Layer 9 of a small transformer language model trained on English Wikipedia (12 layers, counted from 0, width 128).
A neuron adds its activation times its output weights to the MLP's output. To switch it off is to set its activation to zero at one token and run the rest of the model.
A neuron's activation on a vector x is GELU(weights . x + bias), where the dot is the dot product.

Input weights of the MLP neurons that the questions are about. A number n stands for (n - 500) times 0.0007.
n10 (bias -0.166): 203,584,524,782,555,285,330,404,444,512,590,444,543,618,573,682,492,667,275,704,662,411,532,331,618,567,468,363,500,416,535,751,472,460,373,632,102,722,504,259,347,467,316,319,573,452,500,492,699,496,426,587,485,480,393,393,723,580,383,633,618,496,521,508,469,476,638,512,671,583,229,451,469,484,733,376,575,289,520,590,320,277,461,508,543,296,594,422,553,588,713,332,431,639,500,303,450,512,606,629,619,704,596,508,427,520,546,500,561,638,591,512,561,614,457,317,448,288,285,464,318,500,545,417,857,693,536,436
n151 (bias -0.308): 370,597,790,517,496,504,689,644,530,533,578,776,272,630,444,772,396,597,541,529,580,422,286,549,375,387,427,457,415,295,571,304,274,445,365,475,720,659,487,122,419,610,644,604,411,420,393,280,612,614,310,647,627,228,699,698,304,504,590,389,421,595,464,364,634,328,402,313,500,452,627,418,336,496,496,662,685,623,479,561,670,612,670,697,368,662,654,529,418,737,299,441,699,391,444,398,330,581,448,471,348,750,487,492,525,331,520,179,516,535,496,666,663,504,320,584,500,621,475,415,315,546,766,597,666,402,614,312
n164 (bias -0.464): 669,315,490,692,584,540,619,670,530,578,737,455,245,295,485,286,474,735,510,219,376,867,351,572,235,475,525,328,773,667,717,184,138,619,474,485,570,469,362,418,642,645,324,376,173,475,412,234,668,570,573,23,640,621,582,445,810,717,935,626,569,554,822,304,727,414,621,633,577,323,274,464,485,571,604,500,500,485,647,443,405,653,749,768,554,309,372,239,684,585,455,590,260,505,530,484,505,697,382,579,505,413,626,391,200,365,677,171,414,500,296,464,409,490,441,320,510,332,490,606,356,750,490,297,586,470,445,661
n251 (bias -0.259): 521,676,570,335,285,573,394,524,777,432,584,274,632,366,542,442,467,541,289,339,617,388,423,563,517,520,389,740,611,496,572,367,646,536,340,525,520,595,734,288,413,555,381,375,284,382,845,416,296,618,393,650,327,553,465,707,737,327,554,662,681,743,392,566,347,392,370,528,525,602,594,404,377,463,403,591,533,313,752,651,791,471,432,591,595,562,741,311,283,471,617,565,571,479,521,491,543,623,546,512,565,468,369,301,457,378,410,665,363,683,321,597,582,550,492,402,219,347,765,479,476,576,525,545,381,772,565,388
n260 (bias -0.117): 741,703,696,500,500,557,565,537,395,218,653,569,552,400,371,500,284,537,631,408,322,380,443,332,463,468,603,492,533,467,708,588,242,629,533,496,553,645,504,434,562,298,524,436,547,411,334,632,508,682,536,553,461,402,601,545,596,533,529,649,428,448,337,459,637,677,858,464,267,310,378,375,169,561,524,451,326,269,290,600,484,753,365,768,627,545,580,276,699,736,468,471,703,487,615,744,264,664,475,420,282,472,504,650,598,634,496,294,418,301,447,340,477,492,456,674,327,572,402,480,573,460,529,456,381,270,710,558
n430 (bias -0.238): 491,657,579,459,266,805,606,347,814,401,595,491,518,533,543,425,514,408,392,641,629,298,569,331,500,477,776,500,589,864,414,509,349,422,410,291,555,458,358,518,570,591,412,564,500,191,491,382,660,381,293,482,491,509,394,380,455,589,514,229,454,464,471,295,125,505,442,591,476,418,324,292,756,435,454,771,477,560,65,614,607,222,586,683,662,416,573,536,849,634,413,468,513,742,649,539,81,258,618,586,307,522,393,661,464,597,341,551,393,377,417,409,553,557,441,694,729,409,370,556,799,822,371,518,360,313,781,330

Output weights of the MLP neurons that the questions are about. A number n stands for (n - 500) times 0.0007.
n10: 485,523,592,298,568,615,347,670,360,628,374,582,442,352,607,157,500,552,724,453,464,537,541,470,309,475,640,652,500,715,535,462,585,414,333,435,678,205,493,711,477,303,721,482,421,626,546,461,485,265,584,325,683,515,446,561,305,346,413,555,511,459,411,436,588,571,352,561,568,390,704,611,679,581,380,645,489,722,436,375,673,773,432,325,538,593,421,368,532,490,280,460,385,482,496,375,629,504,555,387,432,348,474,646,435,478,489,614,496,563,423,257,349,468,523,486,430,818,466,613,594,569,485,652,443,561,462,684
n151: 424,615,349,735,687,532,562,396,344,349,641,489,382,637,454,627,503,576,493,188,521,431,602,658,538,486,584,334,325,609,390,296,536,673,517,553,507,524,486,682,544,424,640,532,422,541,514,603,496,444,385,596,560,651,360,541,564,282,766,558,359,344,562,489,439,685,588,358,485,633,277,549,478,393,653,596,493,585,613,554,656,332,630,518,541,565,157,460,607,490,438,626,525,453,560,179,670,629,649,500,266,496,439,203,496,591,587,422,587,272,421,599,574,375,542,339,449,486,563,543,488,300,403,500,298,627,600,523
n164: 586,345,521,361,576,308,305,441,444,429,434,421,443,293,595,544,599,469,583,484,568,455,583,450,504,332,317,457,623,647,500,485,698,357,596,695,441,492,399,468,346,538,520,404,285,386,721,483,513,538,569,572,376,700,761,681,585,416,548,443,305,582,972,567,589,600,565,433,617,105,308,679,449,621,394,476,602,788,425,431,437,563,601,306,688,405,302,366,590,406,496,480,620,516,496,427,185,492,504,415,546,463,166,630,199,586,385,382,640,582,565,487,550,747,422,366,643,588,358,411,570,464,859,466,748,770,408,457
n251: 549,503,312,514,589,721,578,414,353,378,543,659,556,644,225,549,646,532,497,431,520,583,490,608,732,691,490,426,400,419,594,380,594,490,553,376,558,789,335,590,425,597,578,500,471,438,271,633,551,473,679,636,261,585,479,356,309,591,405,415,513,470,378,623,464,496,820,517,425,491,493,542,517,577,526,562,407,510,580,560,331,530,376,598,401,328,442,573,605,423,374,417,533,593,385,484,440,583,506,447,497,550,550,600,317,574,517,387,649,527,760,518,332,417,518,539,386,500,238,405,600,414,400,500,481,559,404,552
n260: 474,432,376,665,529,414,593,473,559,500,505,262,633,322,491,552,614,574,421,758,410,588,560,389,602,446,534,479,631,592,418,355,658,369,429,463,539,512,450,585,385,645,561,494,650,439,494,418,568,519,547,549,391,580,454,471,432,470,414,513,595,434,668,731,494,467,520,500,481,436,650,595,590,494,557,451,749,551,442,419,554,476,474,440,330,592,461,780,320,569,610,488,549,678,288,368,456,431,588,457,642,572,388,536,340,364,478,336,500,625,441,686,442,371,656,324,485,439,663,330,400,388,500,394,557,500,513,330
n430: 485,500,376,545,553,261,600,462,326,485,348,464,628,526,493,637,403,442,522,648,564,604,715,620,310,658,444,652,616,329,470,457,373,349,710,703,524,527,379,542,463,400,545,549,812,348,465,712,216,526,407,337,556,606,372,338,459,650,243,374,500,453,656,290,461,607,451,626,518,373,550,490,600,421,524,412,452,430,404,539,503,524,367,489,518,526,437,443,723,401,415,482,511,539,440,303,619,521,419,710,411,464,547,549,581,637,392,544,781,626,701,504,555,690,409,358,309,408,350,574,557,596,479,703,452,285,731,597

Each question names a token from some text and the token that comes next. It shows the vector x that enters the MLP there. A number n stands for (n - 500) times 0.014.

Then comes g, the gradient of the next token's log-probability with respect to the MLP's output, scaled to length 1. A neuron's effect is roughly proportional to its activation times (output weights . g). A number n stands for (n - 500) times 0.00072.

"teen", then " men"
x: 679,508,608,758,565,473,394,427,429,385,747,560,518,464,417,505,601,494,545,660,471,451,488,643,480,554,462,557,614,448,412,386,595,446,518,504,403,468,463,609,516,577,528,466,509,531,579,438,384,483,497,448,385,476,488,547,442,543,655,522,497,578,348,422,492,523,570,479,506,198,506,580,544,512,363,481,575,513,544,320,446,459,666,554,377,465,492,397,420,392,568,450,476,501,480,297,480,346,470,672,462,585,671,509,551,558,572,397,560,657,588,429,453,564,541,408,459,413,542,423,545,484,327,483,614,507,465,560
g: 549,481,380,338,406,460,559,354,470,510,445,649,506,333,304,507,692,422,507,288,562,711,761,777,574,350,309,440,597,808,428,452,335,592,547,753,401,424,551,561,539,597,278,389,422,436,390,487,436,469,518,559,467,541,447,453,577,611,300,420,529,484,414,660,636,408,428,766,430,434,589,719,621,549,450,389,631,580,333,435,246,529,486,459,271,571,605,652,607,438,695,429,626,653,642,475,460,378,489,644,400,294,411,679,615,476,632,372,486,342,522,632,437,519,428,584,403,232,512,547,449,427,604,411,539,770,443,568
Which neuron, switched off, lowers the next token's probability most? n164

" Sea", then "ver"
x: 443,481,726,587,495,538,515,587,542,389,729,485,607,452,494,526,593,222,630,483,606,577,466,660,503,742,339,476,473,592,384,516,461,486,588,548,539,374,584,500,355,514,590,362,604,436,442,551,448,398,532,584,541,392,522,485,472,455,510,526,557,571,558,616,454,390,543,385,393,282,616,550,466,422,356,572,347,515,320,473,487,536,734,352,257,497,533,561,494,378,501,495,508,540,395,313,599,386,385,543,600,514,487,520,556,533,646,467,725,560,547,440,459,506,491,491,424,569,623,387,472,468,506,594,337,489,503,432
g: 355,413,310,452,454,495,319,711,413,677,573,241,586,540,701,436,644,543,311,363,558,502,459,422,304,365,519,518,510,497,448,393,384,683,489,649,609,546,592,285,545,387,457,712,450,595,450,616,349,270,467,517,523,433,413,496,709,832,448,605,412,493,428,522,515,521,448,484,566,591,534,529,340,583,306,548,466,477,458,739,555,372,305,503,417,616,388,559,304,560,512,489,539,621,430,608,625,628,263,286,532,549,441,609,667,500,662,851,501,404,570,205,669,435,663,627,401,442,431,596,531,669,395,434,717,482,540,392
Which neuron, switched off, raises the next token's probability most? n151

" charge", then ".\n\n"
x: 627,483,559,590,605,428,552,516,381,510,574,532,538,500,449,422,581,598,598,590,517,553,457,496,354,505,564,613,635,481,422,551,542,545,461,470,345,379,523,590,501,495,567,415,774,486,628,508,444,524,474,449,326,335,403,508,434,543,467,514,575,594,472,542,435,457,709,398,377,244,612,474,342,581,498,615,334,620,553,276,409,508,471,433,309,579,462,484,667,512,511,595,626,404,419,319,530,414,528,626,642,553,642,417,623,351,520,384,576,635,523,553,444,542,618,555,550,496,541,573,397,501,422,493,264,481,482,184
g: 511,576,316,556,471,393,599,578,553,509,480,639,518,547,444,775,710,572,571,436,576,389,196,577,633,384,611,207,422,240,503,426,637,433,657,469,529,540,537,428,559,567,497,427,514,367,517,631,443,825,581,242,524,527,728,547,553,825,294,581,509,509,500,302,311,581,587,574,604,517,478,513,412,356,336,424,477,488,411,558,636,491,650,594,567,511,456,278,424,663,605,647,491,475,496,631,255,577,475,219,718,442,648,588,476,447,215,464,410,432,404,660,354,572,392,580,503,535,476,398,546,411,416,691,347,469,494,425
Which neuron, switched off, lowers the next token's probability most? n10

"\n", then "-"
x: 619,513,498,423,517,527,602,500,401,503,665,412,539,570,498,377,571,505,455,564,397,455,537,506,415,561,636,449,553,553,337,559,679,320,568,465,436,400,673,654,323,595,492,504,544,467,380,485,330,460,478,590,417,632,360,520,488,554,566,452,551,664,653,481,434,622,471,627,462,248,562,418,448,577,290,558,487,506,435,396,507,405,542,446,555,606,461,475,518,419,421,514,607,466,522,428,366,320,423,465,623,591,509,461,634,484,625,509,708,504,643,494,415,558,553,387,642,608,511,444,430,480,322,635,362,582,289,421
g: 390,564,604,708,452,680,705,607,477,437,494,478,542,514,599,609,581,616,551,655,524,412,517,416,662,665,521,587,510,599,329,266,646,408,627,630,404,452,633,587,596,743,592,587,641,312,390,575,361,582,421,571,468,625,294,488,384,655,597,346,419,712,206,349,400,556,427,403,486,311,514,596,498,556,527,493,214,668,438,569,396,596,278,460,494,610,383,396,686,538,482,439,407,387,514,447,385,396,374,705,361,343,570,562,550,492,500,408,472,571,567,539,426,538,381,291,266,611,453,244,472,691,401,720,337,341,758,533
Which neuron, switched off, lowers the next token's probability most? n430

"19", then "th"
x: 689,517,390,608,640,494,473,605,468,490,711,475,525,579,464,473,599,545,512,707,431,396,545,575,520,604,522,511,706,542,264,489,606,479,363,522,416,647,437,614,477,554,588,501,651,597,498,447,559,489,517,513,92,579,271,480,527,547,601,477,548,562,453,469,508,404,673,518,603,338,514,489,409,464,469,391,463,500,501,434,297,362,550,371,217,415,391,547,442,438,502,544,552,384,525,371,375,289,648,599,504,579,606,507,516,571,545,462,475,488,506,508,433,475,554,390,488,530,524,595,437,459,488,554,501,441,464,519
g: 549,399,436,772,481,602,325,579,438,407,475,391,681,688,334,824,439,564,428,598,592,498,494,648,587,331,545,353,609,620,544,282,604,401,298,567,477,606,395,659,731,491,455,537,314,431,549,516,325,99,411,353,489,389,314,256,509,455,331,508,768,601,437,402,615,490,291,463,545,703,482,367,596,450,578,402,435,540,532,696,470,496,593,461,403,540,546,564,623,453,517,369,451,436,674,602,717,546,528,516,391,428,643,732,460,430,443,438,397,466,358,483,465,656,596,637,652,438,533,539,521,652,496,389,567,241,416,650
Which neuron, switched off, lowers the next token's probability most? n164

"ac", then "'s"
x: 330,599,408,674,589,535,477,632,362,407,646,444,720,516,525,527,539,518,493,610,538,477,617,670,478,585,421,596,410,467,511,501,485,428,431,417,516,627,636,567,328,377,456,391,506,470,583,478,497,557,742,563,542,417,504,539,438,496,391,672,554,677,338,451,469,474,519,484,363,363,511,557,456,540,339,582,439,445,528,502,476,452,371,537,261,607,592,532,438,352,484,555,390,488,503,482,464,450,435,728,589,529,689,428,503,421,553,533,768,447,525,325,581,524,468,466,435,562,561,408,563,478,587,498,244,425,315,482
g: 410,355,606,452,577,418,669,562,580,366,550,628,623,308,252,499,658,345,516,673,746,604,465,541,371,675,568,450,619,510,453,485,471,224,443,160,624,448,336,437,440,473,584,579,584,372,534,470,796,514,581,426,338,408,428,519,612,482,467,506,514,752,384,538,442,454,396,219,592,336,469,495,384,457,586,561,714,635,391,473,447,682,702,613,741,451,510,483,442,430,638,693,377,463,572,521,253,518,725,538,537,447,382,425,535,414,473,349,529,382,573,472,364,311,531,589,621,603,661,252,572,359,513,747,496,572,404,505
Which neuron, switched off, lowers the next token's probability most? n251

"l", then "ar"
x: 356,471,456,461,595,421,542,371,520,458,633,459,610,581,482,374,577,537,564,527,536,630,486,513,552,483,499,413,610,362,378,342,387,342,554,491,501,320,706,534,530,477,727,417,596,543,426,573,573,397,509,577,356,554,220,471,504,395,281,456,594,483,493,561,368,556,642,607,413,327,573,596,398,357,307,461,454,463,431,574,355,392,497,583,372,552,724,456,530,346,431,690,542,512,442,575,508,372,628,697,653,533,806,509,580,448,570,499,642,486,480,454,463,507,478,486,487,701,606,385,637,430,479,437,467,452,569,471
g: 551,477,176,426,603,860,433,493,456,540,651,468,491,541,545,305,486,453,507,542,479,442,741,522,345,633,480,370,644,466,665,247,634,328,451,431,606,648,517,492,619,545,490,452,769,446,137,512,489,511,586,306,747,338,426,465,419,579,574,624,505,547,510,648,423,476,476,371,454,492,699,661,266,649,440,359,446,386,320,681,532,497,290,625,530,453,269,551,585,441,478,666,610,760,627,544,332,617,515,629,561,630,598,494,394,564,494,619,480,574,455,398,411,579,558,452,192,346,446,481,440,621,375,453,482,463,426,475
Which neuron, switched off, raises the next token's probability most? n251

" ", then "174"
x: 543,417,611,467,469,498,458,573,371,420,698,410,581,535,362,521,340,503,490,735,483,349,482,597,409,502,453,617,799,265,438,461,637,504,526,531,430,470,536,499,281,554,478,450,567,568,595,517,361,434,583,503,339,691,249,471,465,574,562,516,519,558,525,573,518,503,669,531,508,331,476,485,489,439,375,623,541,440,452,547,496,447,489,394,381,451,553,566,478,398,521,524,591,440,449,495,568,321,496,518,614,506,675,520,539,438,517,468,595,507,621,493,467,576,650,459,618,614,496,566,419,521,217,629,333,479,351,426
g: 422,244,668,359,567,705,727,366,509,577,491,705,626,786,573,476,531,590,437,467,405,611,521,437,666,434,575,480,404,327,658,550,438,384,654,378,525,392,368,766,428,527,369,414,541,416,433,588,648,243,478,586,812,541,536,260,476,253,523,498,403,391,412,523,528,395,515,629,521,506,633,471,411,517,396,402,535,584,677,630,352,421,482,351,549,533,427,756,434,831,350,435,568,502,505,574,617,539,453,362,581,438,633,512,554,463,731,395,457,352,480,340,632,696,544,642,521,268,387,483,326,465,556,334,432,527,306,458
Which neuron, switched off, lowers the next token's probability most? n251

":", then " Nich"
x: 519,488,588,507,494,516,490,495,372,391,632,564,509,309,378,366,293,582,615,610,383,449,521,459,434,457,455,500,452,533,353,541,619,530,550,510,616,551,657,681,372,479,404,512,646,571,528,459,493,561,584,587,504,584,429,613,444,501,440,567,513,507,619,526,485,580,595,550,540,223,513,490,422,418,444,496,340,481,536,451,442,430,434,416,381,359,493,649,498,434,511,640,611,438,478,321,374,440,515,689,501,515,631,502,597,459,661,564,589,507,708,438,311,489,476,505,579,572,533,608,503,410,440,558,437,418,484,457
g: 322,553,491,619,389,497,488,417,491,360,542,474,369,601,492,556,404,286,607,562,476,518,490,495,339,684,390,575,534,580,564,292,614,573,466,372,415,674,357,513,364,569,480,333,527,585,737,650,518,859,362,556,558,445,412,473,688,513,379,380,664,718,522,300,483,383,659,832,552,566,465,408,332,481,468,352,537,523,640,458,635,500,336,581,395,415,582,303,557,507,311,265,498,469,488,606,553,585,775,537,510,400,554,611,566,333,246,306,469,320,570,492,557,457,701,618,333,660,405,556,684,503,255,471,545,544,534,733
Which neuron, switched off, raises the next token's probability most? n260

"ma", then " mater"
x: 342,417,564,573,577,539,413,406,539,407,775,498,479,359,424,506,563,378,608,525,589,426,657,661,310,517,536,391,660,571,342,307,528,529,567,434,453,464,474,504,563,550,567,538,668,403,527,374,609,510,547,705,528,398,335,600,450,517,476,628,528,582,493,561,419,539,554,449,319,340,484,432,538,472,283,533,434,446,510,545,449,423,577,472,477,503,471,614,499,456,517,551,413,514,435,393,465,349,314,472,603,564,619,485,582,469,563,493,739,386,592,443,492,484,490,379,634,607,457,470,501,508,499,539,408,617,590,402
g: 726,448,371,509,473,555,428,597,503,499,382,476,539,479,498,532,447,577,544,571,509,647,519,735,385,459,754,429,699,578,341,451,594,455,377,543,425,405,481,516,461,700,544,431,418,500,501,362,552,337,558,432,596,401,228,543,495,500,397,250,731,332,233,511,324,612,465,525,621,455,414,524,598,657,274,501,663,387,422,862,422,341,462,595,627,578,384,542,543,605,647,364,700,521,356,385,537,352,445,201,283,522,589,625,548,447,511,325,560,480,647,536,610,651,551,257,736,555,417,424,615,361,401,672,426,562,730,582
Which neuron, switched off, lowers the next token's probability most? n430

";", then " "
x: 627,566,455,520,599,556,580,493,443,384,706,380,546,380,405,320,447,482,436,552,472,551,572,536,531,470,637,535,560,466,340,527,630,574,571,427,582,490,482,655,517,410,460,538,578,512,491,441,376,456,423,539,440,855,343,616,380,622,418,438,567,545,615,565,585,652,560,595,516,222,586,527,479,464,372,536,369,573,402,433,488,453,477,547,419,562,497,554,473,460,365,544,603,443,492,392,392,323,564,488,601,618,494,461,468,519,531,584,599,611,552,380,511,404,639,478,527,463,475,486,499,370,383,575,352,342,479,339
g: 353,503,388,294,345,447,694,311,496,601,412,430,631,269,499,409,420,435,378,645,437,483,382,569,195,553,465,587,315,448,504,571,468,366,576,624,484,424,420,527,326,395,706,629,431,665,437,564,479,360,348,426,490,512,492,507,594,375,565,481,457,529,760,474,458,417,707,665,596,388,550,513,438,339,518,796,909,269,469,610,379,353,560,676,462,695,479,608,756,517,684,463,457,376,563,379,493,385,566,527,442,433,502,540,572,560,594,579,610,547,628,339,449,332,582,431,827,528,417,717,444,545,493,578,395,647,528,364
Which neuron, switched off, lowers the next token's probability most? n430